Layer 10 of a small transformer language model trained on English Wikipedia (13 layers, counted from 0, width 96).
A neuron's activation on a vector x is GELU(weights . x + bias), where the dot is the dot product.

Input weights of the MLP neurons that the questions are about. A number n stands for n times 0.012.
n21 (bias -0.192): 12 -10 15 3 -29 10 -78 16 35 12 -13 23 -64 -47 0 -13 4 8 54 19 14 -44 -6 -27 -8 -10 -50 -20 18 -28 65 -23 15 14 34 7 -15 29 -38 23 14 7 19 7 -5 2 11 59 -7 -29 -68 39 2 10 8 3 -1 -57 19 23 3 23 33 3 -32 32 11 -6 1 -16 -20 -54 22 7 17 31 -56 -31 -26 -3 6 23 25 15 10 17 4 9 -50 -4 29 5 10 30 10 10
n22 (bias -0.250): -20 -6 -4 7 -9 -27 21 -6 -15 -9 37 63 28 49 0 5 20 6 -39 -37 62 -57 -53 6 1 17 57 -55 13 58 -14 15 16 -34 0 8 25 -26 14 -14 33 32 39 11 31 7 22 -3 59 -1 -66 6 29 -18 -51 47 -50 -27 -39 5 16 -78 49 36 24 -5 -34 23 58 0 43 -22 -12 0 -28 7 -26 -5 -16 9 14 6 -22 -60 30 -26 10 -11 30 -42 -56 -17 -51 28 -10 50
n61 (bias -0.271): 26 19 59 21 19 15 16 -5 30 13 -25 29 17 33 -41 44 -27 -14 17 13 -31 27 -27 1 -30 -10 23 -7 23 -10 -26 -17 34 -34 -2 23 -8 -17 27 -13 9 13 17 -35 -37 22 -14 3 19 -3 -7 25 -46 51 1 35 5 -41 -19 13 8 1 27 -1 29 13 -9 -6 8 -20 25 36 5 -16 0 -16 -10 23 42 15 20 64 -5 5 56 6 -25 33 15 -15 9 2 -16 28 5 77
n72 (bias -0.224): 17 -2 -37 -31 -28 36 39 33 -2 -5 19 28 20 -8 90 39 59 -11 -6 -4 6 -30 35 -18 3 45 17 10 17 53 9 -7 26 66 47 7 19 -20 39 41 -10 -60 -13 16 27 -16 14 23 23 -21 32 -12 43 -9 36 -11 -37 -26 -35 45 18 -26 48 11 -1 -3 9 53 -78 -7 15 2 33 20 7 -25 9 -8 -2 31 21 34 -11 -29 11 -1 -1 -22 41 9 -25 -15 39 16 -44 -16
n83 (bias -0.261): 48 5 33 51 -47 41 -29 46 17 -9 -33 0 -24 -30 14 74 12 -17 -3 20 -43 28 20 21 -34 18 -17 7 -15 -13 43 -14 3 20 -13 38 30 -33 -62 -42 -15 3 69 33 16 33 15 -4 22 22 27 -33 7 35 -37 37 41 -47 9 5 47 -7 17 -25 40 -17 -5 11 -2 39 -26 -9 -8 -55 -56 32 0 -8 -43 3 3 -28 17 21 27 37 4 17 51 22 5 30 -11 15 10 -50
n98 (bias -0.171): 3 -41 7 10 20 -10 4 -5 4 18 -18 -27 -25 -7 -30 18 -7 20 17 -7 -26 14 -16 17 22 -5 1 15 31 -3 -19 -28 -4 -20 5 -30 -22 -51 -18 8 -6 -10 4 -10 15 26 -33 -27 0 26 21 -14 -24 4 9 -39 -41 -13 -30 5 -70 -40 -27 -13 -8 -18 -13 -6 4 -24 -9 -28 7 -15 -22 26 -43 -23 -38 -5 -1 32 -8 9 7 -31 -34 -14 -49 -6 -6 10 -57 -19 -14 7
n106 (bias -0.271): 28 75 14 27 -38 -9 12 -24 62 -10 27 41 3 -3 -20 37 3 32 0 -1 7 9 -9 -32 -20 49 -4 -8 6 -34 -12 26 29 10 8 37 -23 6 -20 4 21 36 35 34 7 -20 11 10 -2 -33 38 -1 23 46 32 78 -24 -6 47 -34 -7 38 13 -37 5 24 2 12 20 -39 12 27 -6 -16 -17 52 32 46 16 36 -16 61 22 2 -9 13 -16 29 25 28 44 45 -55 16 -4 20
n110 (bias -0.215): -10 -12 -44 4 -3 5 49 7 -13 -24 -15 0 -2 8 45 12 -51 8 36 -43 41 3 -42 -1 -16 34 22 18 -11 -29 57 -23 48 -14 14 -8 -23 69 -7 6 26 55 -15 11 -47 50 40 2 -3 -34 -8 -5 -23 13 45 16 21 0 17 38 26 39 -33 -75 -7 2 21 12 2 50 20 37 -10 -35 22 -2 42 13 -54 -19 -30 10 -45 -23 -44 -10 -10 24 -23 -23 34 -23 -2 55 -4 -17
n123 (bias -0.105): 19 -38 -72 -15 5 -7 2 16 24 -7 -2 54 48 -19 -19 17 -20 -34 23 33 -4 60 -41 -40 -6 -19 0 -16 54 1 -23 74 7 -76 11 -3 -4 7 -24 19 36 -30 -40 -9 51 -53 30 7 43 7 15 -11 17 -33 5 17 -9 -23 -17 8 29 -13 26 3 -12 0 0 -37 -13 3 23 1 -14 -13 -26 -31 34 22 -11 -45 36 41 -39 -5 -12 -23 25 -34 6 -18 -6 40 29 -21 -61 -33
n130 (bias -0.228): 43 -3 -3 26 43 17 20 0 3 21 63 31 7 83 30 27 -12 -22 66 -6 21 20 -5 3 29 6 41 -3 1 -15 55 54 -1 19 46 -27 32 -16 21 -13 48 -10 52 -35 -15 10 29 36 22 37 26 -27 8 22 19 -3 -26 58 -6 -8 -8 -45 -3 -19 21 -31 -37 -61 65 -5 48 31 21 3 -6 -27 32 -14 10 19 -31 -12 -30 -44 -5 -12 46 -22 12 -22 18 8 -5 -3 3 4
n132 (bias -0.256): 26 8 -21 30 46 -60 -12 5 38 -2 18 -3 4 60 -4 57 4 48 19 -16 36 51 37 2 2 3 6 10 -1 -28 41 -18 29 13 -32 16 -20 42 -18 21 -46 21 67 13 1 -42 17 -16 10 22 38 -22 -30 28 18 5 -26 -20 32 1 -16 11 -16 -16 -33 -5 9 -21 29 -16 -4 33 16 -33 33 -26 42 20 16 -21 23 42 -45 37 74 -79 45 -13 39 57 22 5 -7 28 1 -23
n139 (bias -0.322): 6 -38 -2 9 -23 0 29 -30 36 7 -51 2 -15 41 -20 3 25 46 29 -72 -8 11 37 63 21 13 21 5 12 17 1 -32 -30 -11 13 8 28 -29 28 12 8 10 -5 21 -24 41 2 21 27 -8 -15 -46 2 -17 64 0 -18 -21 -25 -11 13 28 29 15 -5 -17 38 -10 -60 46 8 16 -37 -3 -53 -11 -36 -18 18 -2 -9 -5 -28 45 -10 -24 -19 3 -6 12 10 -30 -55 -18 22 -38
n147 (bias -0.149): -7 12 15 20 -12 26 -25 -11 8 -13 0 -15 -6 -3 25 -14 -31 -19 2 -29 26 -27 19 -24 21 -42 -22 -8 25 -9 -19 -3 -38 22 4 -50 10 -56 18 -21 0 0 22 -58 -7 -19 -9 -11 13 -19 -6 -17 -22 0 6 10 1 -5 -6 17 -1 -23 10 -22 -32 13 10 8 12 37 -21 -2 -35 -25 4 -22 24 21 9 -14 17 -5 -28 10 -19 -24 -6 -11 14 -26 -41 -14 -2 -43 -36 9
n151 (bias -0.173): 56 31 7 31 -41 37 25 -9 38 65 -9 13 -2 -15 -17 13 -16 22 -25 -35 -3 -10 13 -5 -29 36 -39 -8 1 -9 9 -2 25 51 6 -35 -15 -3 2 6 -11 7 25 -24 -33 29 -10 -44 -34 -46 8 -31 -9 -21 29 45 24 15 -22 1 -43 -40 4 8 -17 -35 -22 -23 -3 -37 17 -34 26 2 -29 -38 -18 -12 -2 22 10 22 13 -73 13 16 7 -25 3 -12 -19 -16 26 -29 12 34
n167 (bias -0.280): -33 7 22 0 -7 3 -14 -27 39 -4 8 -53 -15 -11 -9 33 9 -12 -12 -25 12 12 -2 38 30 57 -6 -9 -15 -16 21 20 1 -24 -22 12 40 -3 9 16 52 1 -30 28 -28 -39 1 0 -13 -46 12 -8 -18 75 39 -74 -30 13 27 -25 40 -11 2 -42 5 10 21 20 27 38 15 -31 39 -22 -7 -5 -47 34 25 -1 -38 -1 -2 -14 5 15 53 19 -3 -8 -11 43 -45 5 -13 28
n174 (bias -0.273): 12 -19 1 -18 -36 -2 3 46 7 3 -14 -23 7 24 12 34 -17 -5 24 -15 32 9 -4 -6 -48 10 36 -85 -17 24 -21 44 18 -59 -28 13 -58 18 10 -8 -31 26 39 67 -52 -26 6 -7 37 -22 38 3 -21 40 5 18 8 -9 -5 -27 46 -19 11 -34 15 2 6 54 -17 49 -16 3 17 -17 -47 -24 -53 32 63 19 2 6 -27 -40 -75 -17 7 13 9 -7 -3 -12 -39 15 54 41
n178 (bias -0.160): -12 11 -29 -22 -11 28 19 40 7 -20 -24 0 36 -35 12 -14 -13 -21 20 11 -28 7 -6 18 14 -27 13 24 -7 -8 -29 -23 -1 3 -1 -26 -14 -7 -54 63 -19 -13 -27 17 -28 -20 8 -61 -18 -8 -25 -24 32 -7 2 -34 -20 21 -32 -14 2 -55 7 -3 0 -44 -25 -3 -22 -8 4 -7 10 11 -23 20 -19 22 4 27 -22 -17 7 24 -2 3 53 -30 -21 -14 -8 -9 -56 -22 -16 10
n181 (bias -0.195): -12 -30 -28 17 -56 -8 13 -10 -7 3 0 -1 1 -13 -11 -22 -6 18 -42 2 -28 9 -13 36 -18 -6 -11 33 7 19 -41 -7 21 -35 8 -12 36 -49 -34 28 11 -5 -18 35 -15 -13 -27 6 -17 13 -23 4 -2 1 1 -9 -37 20 -92 3 17 -23 -4 -7 29 -10 -21 -41 -9 4 20 14 19 -25 36 44 -55 30 17 -9 -47 -10 -29 45 5 -23 -17 -57 -29 15 9 21 -6 -32 -18 -3
n187 (bias -0.243): -45 -10 -18 32 -34 6 30 -7 -38 68 -44 1 9 30 -20 28 22 -51 26 -28 -1 35 9 -9 29 -49 -2 -14 26 -39 -8 0 -14 14 -42 -1 -59 8 18 -36 7 10 13 -12 13 -52 10 -27 8 37 -8 21 8 -32 1 53 -49 -7 -5 21 6 17 15 19 9 -2 23 16 18 -3 -19 29 45 -20 19 7 -26 26 36 0 -20 -13 -2 -37 -19 35 -13 40 -10 -17 0 40 -17 35 2 -25
n201 (bias -0.185): 64 18 25 -13 -55 36 -7 -3 3 7 6 -3 42 -33 -26 -36 -72 -25 -22 -70 8 -2 -27 -36 43 4 3 -14 -1 48 46 -52 14 28 6 28 20 -21 14 9 45 -34 -5 -8 5 6 15 34 64 32 -26 24 -25 -39 32 7 -8 -6 48 -15 -8 -9 22 22 2 -5 -30 10 5 -23 34 -46 5 -32 -20 -20 42 -15 2 -13 -1 36 -21 -16 -6 -10 5 41 -31 27 -56 -29 -1 1 -9 7
n203 (bias -0.257): 31 -31 15 6 38 37 0 22 -35 26 16 -18 23 -28 51 45 40 24 -26 -26 23 30 -31 7 -4 6 13 -39 26 7 -42 -63 29 -26 -11 21 43 20 40 37 3 33 18 39 5 -20 -37 15 -21 40 -13 -49 -26 33 -2 22 12 -29 -56 7 -29 10 16 -8 45 11 28 -21 6 21 7 0 8 23 -6 -23 -7 -8 12 -33 5 -33 -28 5 15 79 -1 52 -17 32 7 24 11 -15 -33 1
n206 (bias -0.228): -6 17 17 63 -3 -23 30 -1 -19 -6 -2 -22 -8 30 28 37 10 -17 28 -25 -12 54 -62 -16 6 -5 -3 -3 -22 21 21 -13 -11 -27 -70 2 -35 -75 44 25 14 3 8 -19 10 -14 -27 36 -2 -11 13 5 3 51 -15 14 -3 -13 28 46 23 18 -1 7 49 -17 45 -15 -37 -42 50 -12 -50 10 -22 -28 -19 2 39 -44 22 -50 -33 -17 15 3 72 52 -9 19 -48 -33 25 -4 14 -6
n257 (bias -0.284): -22 3 11 64 20 21 28 -1 -24 -23 -51 17 3 -22 -11 9 -23 -16 -5 -18 2 -9 -42 6 -10 -8 -16 40 -63 2 40 -30 7 25 7 -7 -45 -7 22 3 30 -17 -42 -5 16 55 -4 16 80 5 14 -19 56 -27 -6 42 14 -14 29 -56 22 13 81 42 -50 52 25 -6 -29 12 49 4 2 -3 -4 -6 -8 -7 10 -13 -45 31 -10 -22 4 15 38 15 -28 0 -27 10 -4 26 0 13
n264 (bias -0.233): -12 -10 6 2 -7 -8 -17 13 15 -20 30 0 -5 -7 30 -19 -24 3 -18 -24 43 -25 3 -19 19 -26 -25 19 2 2 -30 -12 58 9 18 7 7 3 -18 9 -3 -12 5 42 -5 11 14 35 20 16 -39 -29 -37 17 49 -1 -13 -47 -43 46 -1 29 23 26 -10 41 -48 21 32 -8 4 -8 4 -9 8 20 -74 -24 4 -38 20 -41 -8 53 39 -10 19 38 -4 10 -34 0 -18 2 -2 52
n283 (bias -0.238): 43 -16 16 9 -15 -49 -18 16 -7 23 -32 48 28 -6 41 -12 2 34 -6 -13 -12 16 6 37 -21 21 -12 -15 31 -8 -18 -21 -9 35 18 57 -11 9 33 29 14 -21 18 -24 -18 -2 1 -2 29 42 28 -9 -11 28 9 -37 -46 -17 -6 -6 -60 71 -4 55 40 -6 -6 -11 14 -46 -21 -46 15 4 -8 16 20 -6 -16 -21 23 -37 -14 -48 37 70 7 -22 9 43 -39 13 -10 9 -21 -19
n330 (bias -0.282): 13 -61 29 49 -17 14 3 6 -7 28 -33 -9 8 -8 32 19 -23 63 5 75 74 1 25 34 2 -52 35 42 -20 69 15 -8 22 35 -15 -14 52 30 -9 21 47 18 38 35 6 -2 -17 19 9 -7 -87 -20 55 -26 23 -21 -3 -8 16 -16 -23 -10 -16 -9 18 -1 32 -19 7 -11 28 10 -26 21 40 -16 -24 47 15 -28 8 17 -3 -5 -50 -2 5 37 -26 12 -5 -2 24 34 41 16
n334 (bias -0.156): -9 42 -27 16 -52 -12 11 -10 -21 -19 -17 8 6 -17 21 -44 16 -18 -4 4 22 -10 14 15 38 -67 -55 10 -8 -26 10 -17 29 19 42 -26 -20 26 -13 -7 -75 13 -5 -9 -27 -42 -52 14 36 21 -6 -7 39 -49 22 24 -7 -4 -5 -36 -4 -7 6 -35 13 2 12 -18 -26 -7 0 22 1 -13 -18 -19 3 31 10 38 22 -1 -39 -31 -4 -13 13 -24 -1 -2 14 13 -15 14 -9 -24
n361 (bias -0.126): 28 -44 -12 -20 -23 -13 -36 22 29 -8 -15 42 19 -1 11 4 -17 -4 -15 -8 -9 1 -26 1 -12 -23 -20 10 -6 -15 24 -38 -50 -10 -20 26 3 29 -36 36 -7 74 2 48 22 -7 14 -32 8 -40 -1 23 30 -16 27 -14 -7 39 -2 52 28 16 9 -7 -27 -9 -8 -9 16 13 16 -46 -5 1 31 11 -25 49 -3 28 -9 16 -17 -27 27 15 35 -11 56 -6 -22 -31 24 51 -10 -8
n380 (bias -0.156): -28 -39 2 55 -27 8 -23 0 -26 -6 -17 29 -19 10 9 3 26 -73 -7 3 -9 -34 4 -45 -15 57 22 -32 10 -3 47 8 5 10 -9 -5 -8 -53 0 20 -7 -7 -23 25 -6 13 -24 -26 -3 -19 -5 27 -9 -18 3 16 -11 -13 -6 22 20 -38 -7 -19 1 20 -8 12 4 57 4 11 -20 -13 -21 -16 -20 30 -22 -37 -4 8 -5 20 -94 -40 -13 11 5 -57 -28 -19 -47 -15 -36 4

Each question shows a token from some text and the vector x that enters the MLP there. A number n stands for n times 0.054.

"6": -3 19 -1 0 25 9 -8 -2 -27 -34 8 28 25 21 -14 -14 23 4 16 10 -23 17 20 -14 3 -20 -23 6 -15 6 4 15 -5 -28 -9 -1 19 18 17 9 -16 -21 -13 -37 -10 10 -55 -27 -4 3 6 9 -16 -9 -30 -5 26 -7 -17 18 14 39 21 11 -20 23 -13 24 9 0 2 -21 13 -10 2 2 21 12 -2 -15 -11 -8 5 -4 -6 -18 -42 -19 -13 16 34 -28 33 -43 -9 49
Which two neurons fire most, strongest first? n61, n147

"Col": -9 -5 18 -32 -2 17 -27 16 -36 -7 8 -14 43 25 -15 -21 3 11 -8 -42 -34 -21 8 -4 9 12 -5 12 -8 -11 -12 8 5 24 -44 8 16 21 -23 -25 10 -24 -26 -3 14 -14 -7 -7 -47 -16 -25 7 -22 -45 -14 16 20 25 22 20 19 -12 -11 -13 10 21 -10 19 23 9 -15 -22 -21 -9 9 -27 25 -13 16 -17 1 26 37 35 17 7 -9 16 45 -8 -2 0 6 -27 -1 35
The three highest activations, in order: n201, n147, n380

"ti": -5 -2 -30 -8 24 -22 -12 -17 -40 5 6 33 -4 -25 16 -22 17 2 26 -10 -17 -7 8 25 -4 52 -17 24 -33 -19 -24 3 13 -24 -3 19 18 2 -34 -39 -1 12 15 -35 4 2 -7 -14 -69 -47 -4 26 16 11 2 32 27 13 28 -10 4 11 17 -9 -25 -12 -5 3 29 -2 -9 -37 -23 -11 -22 -13 28 7 -21 13 4 -21 40 14 2 21 -3 18 -7 25 6 34 -14 -3 -6 8
The three highest activations, in order: n106, n83, n21

"inc": -32 -25 5 14 -16 -4 -2 -6 -46 1 12 22 2 21 10 -27 24 37 12 -4 -47 8 11 -5 16 -47 19 11 -6 33 -47 3 3 -28 0 32 19 4 28 -14 15 -8 41 -16 9 -10 -1 -18 -6 -3 -12 8 -1 -1 -36 -6 -8 1 -4 -53 8 -2 -17 25 -1 1 4 -19 38 -26 -21 -5 7 36 9 -25 32 -1 -22 4 -17 -2 24 -11 -9 -7 -4 20 37 0 -14 11 8 -37 3 10
The three highest activations, in order: n22, n283, n330

"p": -29 39 7 -33 -10 10 -14 -18 -11 23 -3 -31 42 6 4 8 5 4 14 7 -33 -6 20 10 -10 29 -38 1 -13 33 -45 -11 19 -48 1 -11 29 2 5 -36 -33 -3 -1 -5 5 -9 -15 -5 -27 -10 -13 0 0 -8 -6 -23 -12 14 9 8 -10 29 -15 41 8 40 0 14 50 16 -32 -20 1 15 33 -7 -17 -32 11 -19 5 -22 -14 -17 7 -6 -15 24 17 2 16 11 11 2 17 14
Which neuron lights up most? n264

"on": -8 20 -41 -10 18 -28 17 -8 -20 -25 12 -29 18 39 -14 -7 8 -13 3 23 -24 -1 16 25 -4 30 -15 23 -16 13 18 0 5 -4 1 1 -10 -19 -6 -3 -3 -18 15 18 -14 26 -18 62 -29 7 -6 17 -36 -27 -34 15 19 30 21 -24 2 -15 -4 -53 -16 -4 -8 -16 35 -1 -23 -5 19 51 7 -30 16 -17 -7 -14 -7 -12 26 -13 29 -20 0 17 21 0 29 -32 -17 -7 25 7
Which neuron lights up most? n130

"c": -30 14 -1 -21 3 -27 10 -10 -32 24 26 2 -16 9 -6 28 -30 -14 5 -35 -16 -31 -13 11 -14 5 -32 -1 -14 25 -15 1 0 -49 8 32 32 -15 -5 -17 8 0 -13 -10 -16 -34 -46 -7 -63 17 10 28 -4 0 -39 8 19 19 20 19 28 1 -20 -30 14 23 1 4 47 20 -12 -6 7 6 -23 -34 9 -5 -5 20 -2 22 37 -13 11 18 21 5 20 29 32 -4 13 1 -7 -6
Which neuron fires most, and how strongly? n167, at about 5

"an": -4 26 5 2 6 -9 -5 20 -10 -6 -11 -28 35 0 -11 -3 23 39 6 18 -14 15 27 -16 19 66 -8 11 -25 10 -42 7 2 6 -1 25 -3 1 -6 2 7 -31 13 -1 -20 -1 -37 21 -38 -7 -4 9 -6 11 -25 -6 34 27 -16 -48 -3 -8 -8 -19 -4 12 5 2 4 -31 -59 -16 19 -1 30 0 30 19 -20 -22 -40 5 28 -14 -40 -9 -11 21 22 7 10 6 -16 -17 17 -7
Which two neurons fire most, strongest first? n106, n167

"D": 1 -2 4 -40 13 7 -41 17 -28 -2 11 2 21 9 -12 -7 -12 16 29 -24 -4 13 -21 25 6 12 -1 25 -19 -2 -3 8 4 22 -21 3 20 32 -11 5 -12 -19 -30 -6 26 -19 5 -16 -31 -1 5 20 7 -4 -20 -22 28 8 3 14 -7 31 13 -6 -22 20 -9 5 17 -26 -7 -30 21 19 -10 -24 40 -33 -37 -4 -5 -6 -5 17 0 1 -41 -21 -9 3 14 -3 41 -25 10 -15
Which neuron lights up most? n283

"in ": -5 -8 15 -1 -2 -20 -5 1 -13 -6 -8 10 0 6 0 4 -3 -6 -3 8 -17 0 12 16 -11 12 1 6 -14 3 -18 22 -37 8 2 -1 -1 57 -11 1 -51 -13 13 10 3 -16 -13 -1 6 14 -15 -14 -13 3 -10 6 -1 -1 7 -2 3 -6 -9 4 -20 2 -5 2 13 -12 -20 -15 -12 3 0 -5 13 -3 -12 5 1 -3 19 7 -5 2 1 -7 -2 3 7 -4 27 -3 22 12
Which neuron fires most, and how strongly? n132, at about 2.3

"ov": -38 10 11 -7 15 -31 -5 -2 -32 -13 -7 -34 -8 59 12 -7 6 -20 6 -31 0 7 12 17 28 -3 21 -40 -29 36 1 22 24 10 11 35 25 -9 -9 4 8 10 -21 -20 -8 23 4 0 -28 -11 -2 -5 -11 -11 11 4 -14 -22 -11 13 -16 43 -3 -38 -13 36 -18 20 16 -40 -6 2 -6 11 -4 -30 6 -24 23 -32 11 -17 -10 7 9 -11 -20 14 -23 -4 11 40 5 38 8 -14
The three highest activations, in order: n264, n110, n206

"us": -40 42 1 -9 22 -41 -16 11 -52 22 8 -7 -24 -4 -11 13 7 14 -37 28 -30 -6 3 -17 10 10 -12 -1 0 43 -8 -21 12 -8 13 39 36 -6 -3 2 -11 16 -30 -13 -3 37 -10 -27 0 -11 -22 -28 6 -9 -14 32 11 5 8 16 39 33 0 5 -31 28 -9 26 -4 -2 -6 -47 -24 1 25 19 11 -2 -36 -17 9 16 4 22 -25 -27 -7 -8 0 0 32 -8 -9 14 -11 -3
Which two neurons fire most, strongest first? n380, n21

"es": -17 27 -27 -25 6 -2 1 24 0 1 2 -1 37 8 0 -26 -17 -12 27 11 -15 25 11 -11 -17 22 -1 2 10 -20 -36 19 -5 -39 -8 34 14 -18 8 6 -12 -17 -3 -24 6 40 -39 7 -15 39 -16 14 -6 16 7 17 18 19 22 -34 13 19 13 -4 -12 -21 -1 10 -2 -31 -41 -54 -1 18 4 -14 -5 11 -5 -7 -34 -6 50 10 23 -42 -1 4 -22 -1 33 -4 9 9 32 11
Which two neurons fire most, strongest first? n61, n178

"9": -9 31 1 -32 16 24 -25 3 -25 -35 -17 14 16 37 13 -16 -12 14 9 38 3 -3 47 -1 -1 38 -28 13 7 13 -11 1 -12 -55 -18 -6 24 -5 -11 -23 -14 -20 8 -30 19 13 -33 -17 -30 -25 7 15 -2 -6 -26 -9 44 -5 12 19 16 16 -24 11 0 15 -2 35 19 11 -11 -21 1 -17 10 3 0 -11 -39 9 -5 -10 10 4 2 -33 -15 -9 -19 26 12 7 22 -20 5 44
Which neuron lights up most? n147

"the ": -3 -20 6 -1 7 -25 -5 12 -9 10 2 4 3 -1 -26 1 15 -8 1 -12 -7 -10 -14 3 0 16 -3 2 -11 11 -15 19 -39 9 0 4 -9 49 2 -6 -41 -20 -25 -5 -2 -4 17 -19 -5 9 9 6 -27 11 0 -6 9 9 9 -7 -12 8 2 0 -12 11 -21 13 -4 8 -2 -1 -8 23 18 3 -11 2 -7 3 -13 10 12 7 13 -4 -22 -2 0 -9 21 2 50 -18 -2 -5
Which neuron lights up most? n361

"ter ": 12 -2 1 11 6 0 -11 24 -21 9 15 2 19 -12 -3 -8 1 -8 -11 29 -30 -8 10 10 6 23 -15 -4 7 1 -5 23 -61 1 14 -13 15 34 -6 -26 -26 -4 -19 -8 9 -4 2 17 -21 12 8 19 11 -5 -6 -5 24 13 6 -9 -4 -1 -23 -16 -16 9 15 -2 16 1 -9 -5 -5 11 -5 -16 13 -3 -4 -6 -14 -2 -22 14 -16 -40 -2 14 8 2 16 -12 10 11 -22 8
Which neuron lights up most? n123

"on ": 7 12 -7 3 -12 5 3 21 -21 10 26 5 -2 8 9 15 3 1 -1 5 -20 -10 0 24 -4 3 -2 -12 1 -5 -35 12 -45 -5 -1 -3 -2 39 17 -10 -53 -27 -29 3 15 12 7 -1 -18 -11 -6 8 -6 3 2 4 -2 -8 -11 -2 -9 11 -13 -24 -7 13 -10 29 9 2 5 -10 -17 9 23 -6 16 -5 -27 29 1 1 -5 10 -2 -13 21 -18 -15 -11 4 -15 22 -7 10 20
Which neuron lights up most? n72

"has ": -5 7 -20 -8 29 -24 4 -4 9 28 -9 1 -9 7 -31 -27 13 -8 -2 15 -9 -8 7 8 2 -19 2 11 -25 12 -40 11 -57 1 -15 -19 15 22 8 5 -2 0 3 -23 26 2 0 10 -6 -12 -6 -4 -4 -7 3 7 -5 1 21 11 -13 -4 -9 -25 -8 -9 -11 20 -1 5 11 12 23 8 11 -15 21 11 -5 -32 -18 -6 17 16 4 -42 -15 23 14 4 9 15 37 -12 18 10
The three highest activations, in order: n132, n330, n147

"Th": -33 2 -18 -32 7 1 -9 12 -37 9 -5 -15 54 -8 -1 10 -12 7 8 4 -6 -17 32 20 -7 -18 21 -15 -15 14 -12 20 11 32 -5 -36 -24 9 -26 -5 5 -22 -42 22 36 -8 -4 -24 -47 -6 -9 17 12 -16 -25 -19 18 21 -19 -33 -7 2 15 -22 1 33 -8 16 3 1 -13 3 12 16 -22 -43 41 -2 -9 9 -18 -14 43 36 22 0 -23 -28 3 -4 24 -11 8 10 5 47
Which neuron fires most, and how strongly? n178, at about 6.9

"w": -1 10 -3 -40 -1 -24 1 18 -54 11 -16 -2 0 25 -5 16 26 -16 20 -5 -17 10 -8 9 -19 -34 -7 -27 -31 18 -18 24 12 6 13 -17 -5 31 26 -27 5 13 -34 2 4 -1 -5 0 -15 -26 5 30 -34 -15 -45 -6 7 2 2 -21 22 39 -15 -3 -15 3 9 48 6 -9 10 -3 9 -13 -22 -26 15 -15 -11 -1 -30 16 40 -16 3 0 -42 7 -1 -5 16 16 17 13 11 38
The three highest activations, in order: n174, n187, n61

"f": 3 3 -16 -59 20 16 -10 2 -3 23 9 -9 14 30 -11 -19 28 -3 28 2 -29 -31 -2 -41 -27 10 -16 -22 -19 30 16 22 -4 -5 -1 -6 13 -10 -1 -29 2 28 1 -4 28 28 -24 -5 -64 25 -1 24 -30 -9 -12 20 19 47 -27 8 -18 5 -22 -16 1 2 -24 7 18 -3 8 -33 -19 28 -15 6 12 9 4 15 18 6 2 -28 14 -24 11 20 -23 30 -18 -5 4 26 9 -5
Which neuron lights up most? n151

"ac": -16 15 8 20 9 -39 0 -3 -4 24 -17 -13 7 21 -17 4 -33 7 5 -17 -9 -25 -4 31 -8 36 -30 -6 -6 27 -10 5 18 -14 0 38 5 -5 19 19 20 -27 -6 -14 2 2 -40 -31 -21 0 -2 -26 -44 -4 -44 -3 -10 -1 8 -19 17 12 0 -23 20 20 5 15 47 29 -14 9 -53 16 14 -41 29 -49 13 37 -14 -8 52 3 -7 -4 -4 -1 4 8 14 1 -6 7 -17 6
The three highest activations, in order: n167, n61, n283

"b": -4 -11 16 -35 12 -10 -19 30 -28 21 7 -17 4 29 16 -14 3 -43 24 -14 -35 16 18 19 11 -35 -15 -14 -7 5 -17 -3 12 12 4 -20 26 29 8 5 11 8 -24 8 16 5 -6 -24 -25 -23 -17 22 0 -26 -50 4 -1 12 2 -18 -14 11 -6 13 -4 12 12 0 -12 -10 -20 -23 -27 10 14 -42 14 -25 -3 10 -31 0 5 -19 11 2 -26 21 16 4 38 -5 54 -6 23 8
Which neuron fires most, and how strongly? n187, at about 1.5

"4": -1 28 35 -8 27 11 -19 -8 -41 -23 8 12 10 18 -18 -19 2 -5 20 14 2 4 38 -20 8 5 -21 3 -3 34 -3 -6 -11 -53 10 2 23 2 22 -1 -9 -4 3 -27 -10 -1 -33 -24 -25 -9 -2 33 -5 3 -34 -30 44 -1 -8 7 35 29 2 4 -14 14 -13 15 38 27 -10 -16 3 -24 1 10 -13 9 -32 -18 -23 0 25 -10 -2 -33 -25 -14 -22 27 25 -17 27 -29 -7 47
The three highest activations, in order: n147, n61, n380

"V": -25 -20 14 -40 9 16 -8 -20 -29 8 -10 16 20 8 -29 4 10 -11 21 -29 -35 -13 -27 -8 1 -13 45 -6 -18 23 -23 27 6 -4 -15 24 31 12 -28 4 -1 11 -19 -24 14 5 0 -17 -24 -3 -3 30 -14 -9 -33 -25 48 -5 -8 17 18 23 10 -6 -30 21 -4 3 -18 6 -36 -13 16 -4 -9 -19 41 -13 22 -4 -24 6 11 18 13 -2 -32 16 -32 14 19 -15 42 18 2 9
Which neuron fires most, and how strongly? n61, at about 2.5

"play": 0 -18 -27 -22 28 -11 -24 14 -34 -32 11 -26 23 5 -14 -33 27 1 12 17 1 -8 4 8 -2 -37 -16 3 5 -1 -27 2 10 -22 13 4 3 25 -12 -44 0 -8 -8 -17 -17 8 7 -23 -33 -11 -2 10 12 -10 -12 29 -16 8 19 9 17 35 -39 -14 -13 24 -22 32 -27 -8 6 3 9 -20 26 -59 33 5 -18 0 9 -12 27 -1 17 1 -4 42 7 18 51 -12 14 -18 31 4
The three highest activations, in order: n110, n334, n132

". ": -16 -10 -7 17 -3 -18 -4 -4 -4 -23 17 -1 11 13 6 -3 -12 -3 0 -15 -2 8 -2 -14 0 4 7 -6 -1 4 -5 25 -63 13 9 -8 -11 34 -16 3 -31 3 -7 0 5 -13 -23 -24 -10 -10 14 10 -7 -6 -6 7 10 1 15 -11 13 -13 8 -1 2 10 10 7 0 0 -9 -11 -2 9 7 0 3 1 -11 -8 11 5 14 21 0 2 -6 9 -1 -3 4 -9 42 -17 32 1
The three highest activations, in order: n361, n147, n174

"An": -18 23 -19 -34 14 10 -14 -14 -35 32 -8 -1 37 14 -28 10 -4 -17 -32 -18 -8 1 1 7 1 26 -6 -5 -10 -7 -22 8 -21 46 -16 18 -1 18 -32 9 -18 -28 12 -4 8 17 -5 12 -9 -10 -10 3 6 -34 6 3 57 38 11 6 -15 19 -29 -5 -2 15 -21 3 28 8 -7 -23 16 -10 3 -21 43 -12 -15 -3 -32 31 10 2 3 -5 -40 -9 6 18 -3 -9 34 -26 -3 12
Which neuron fires most, and how strongly? n151, at about 5.3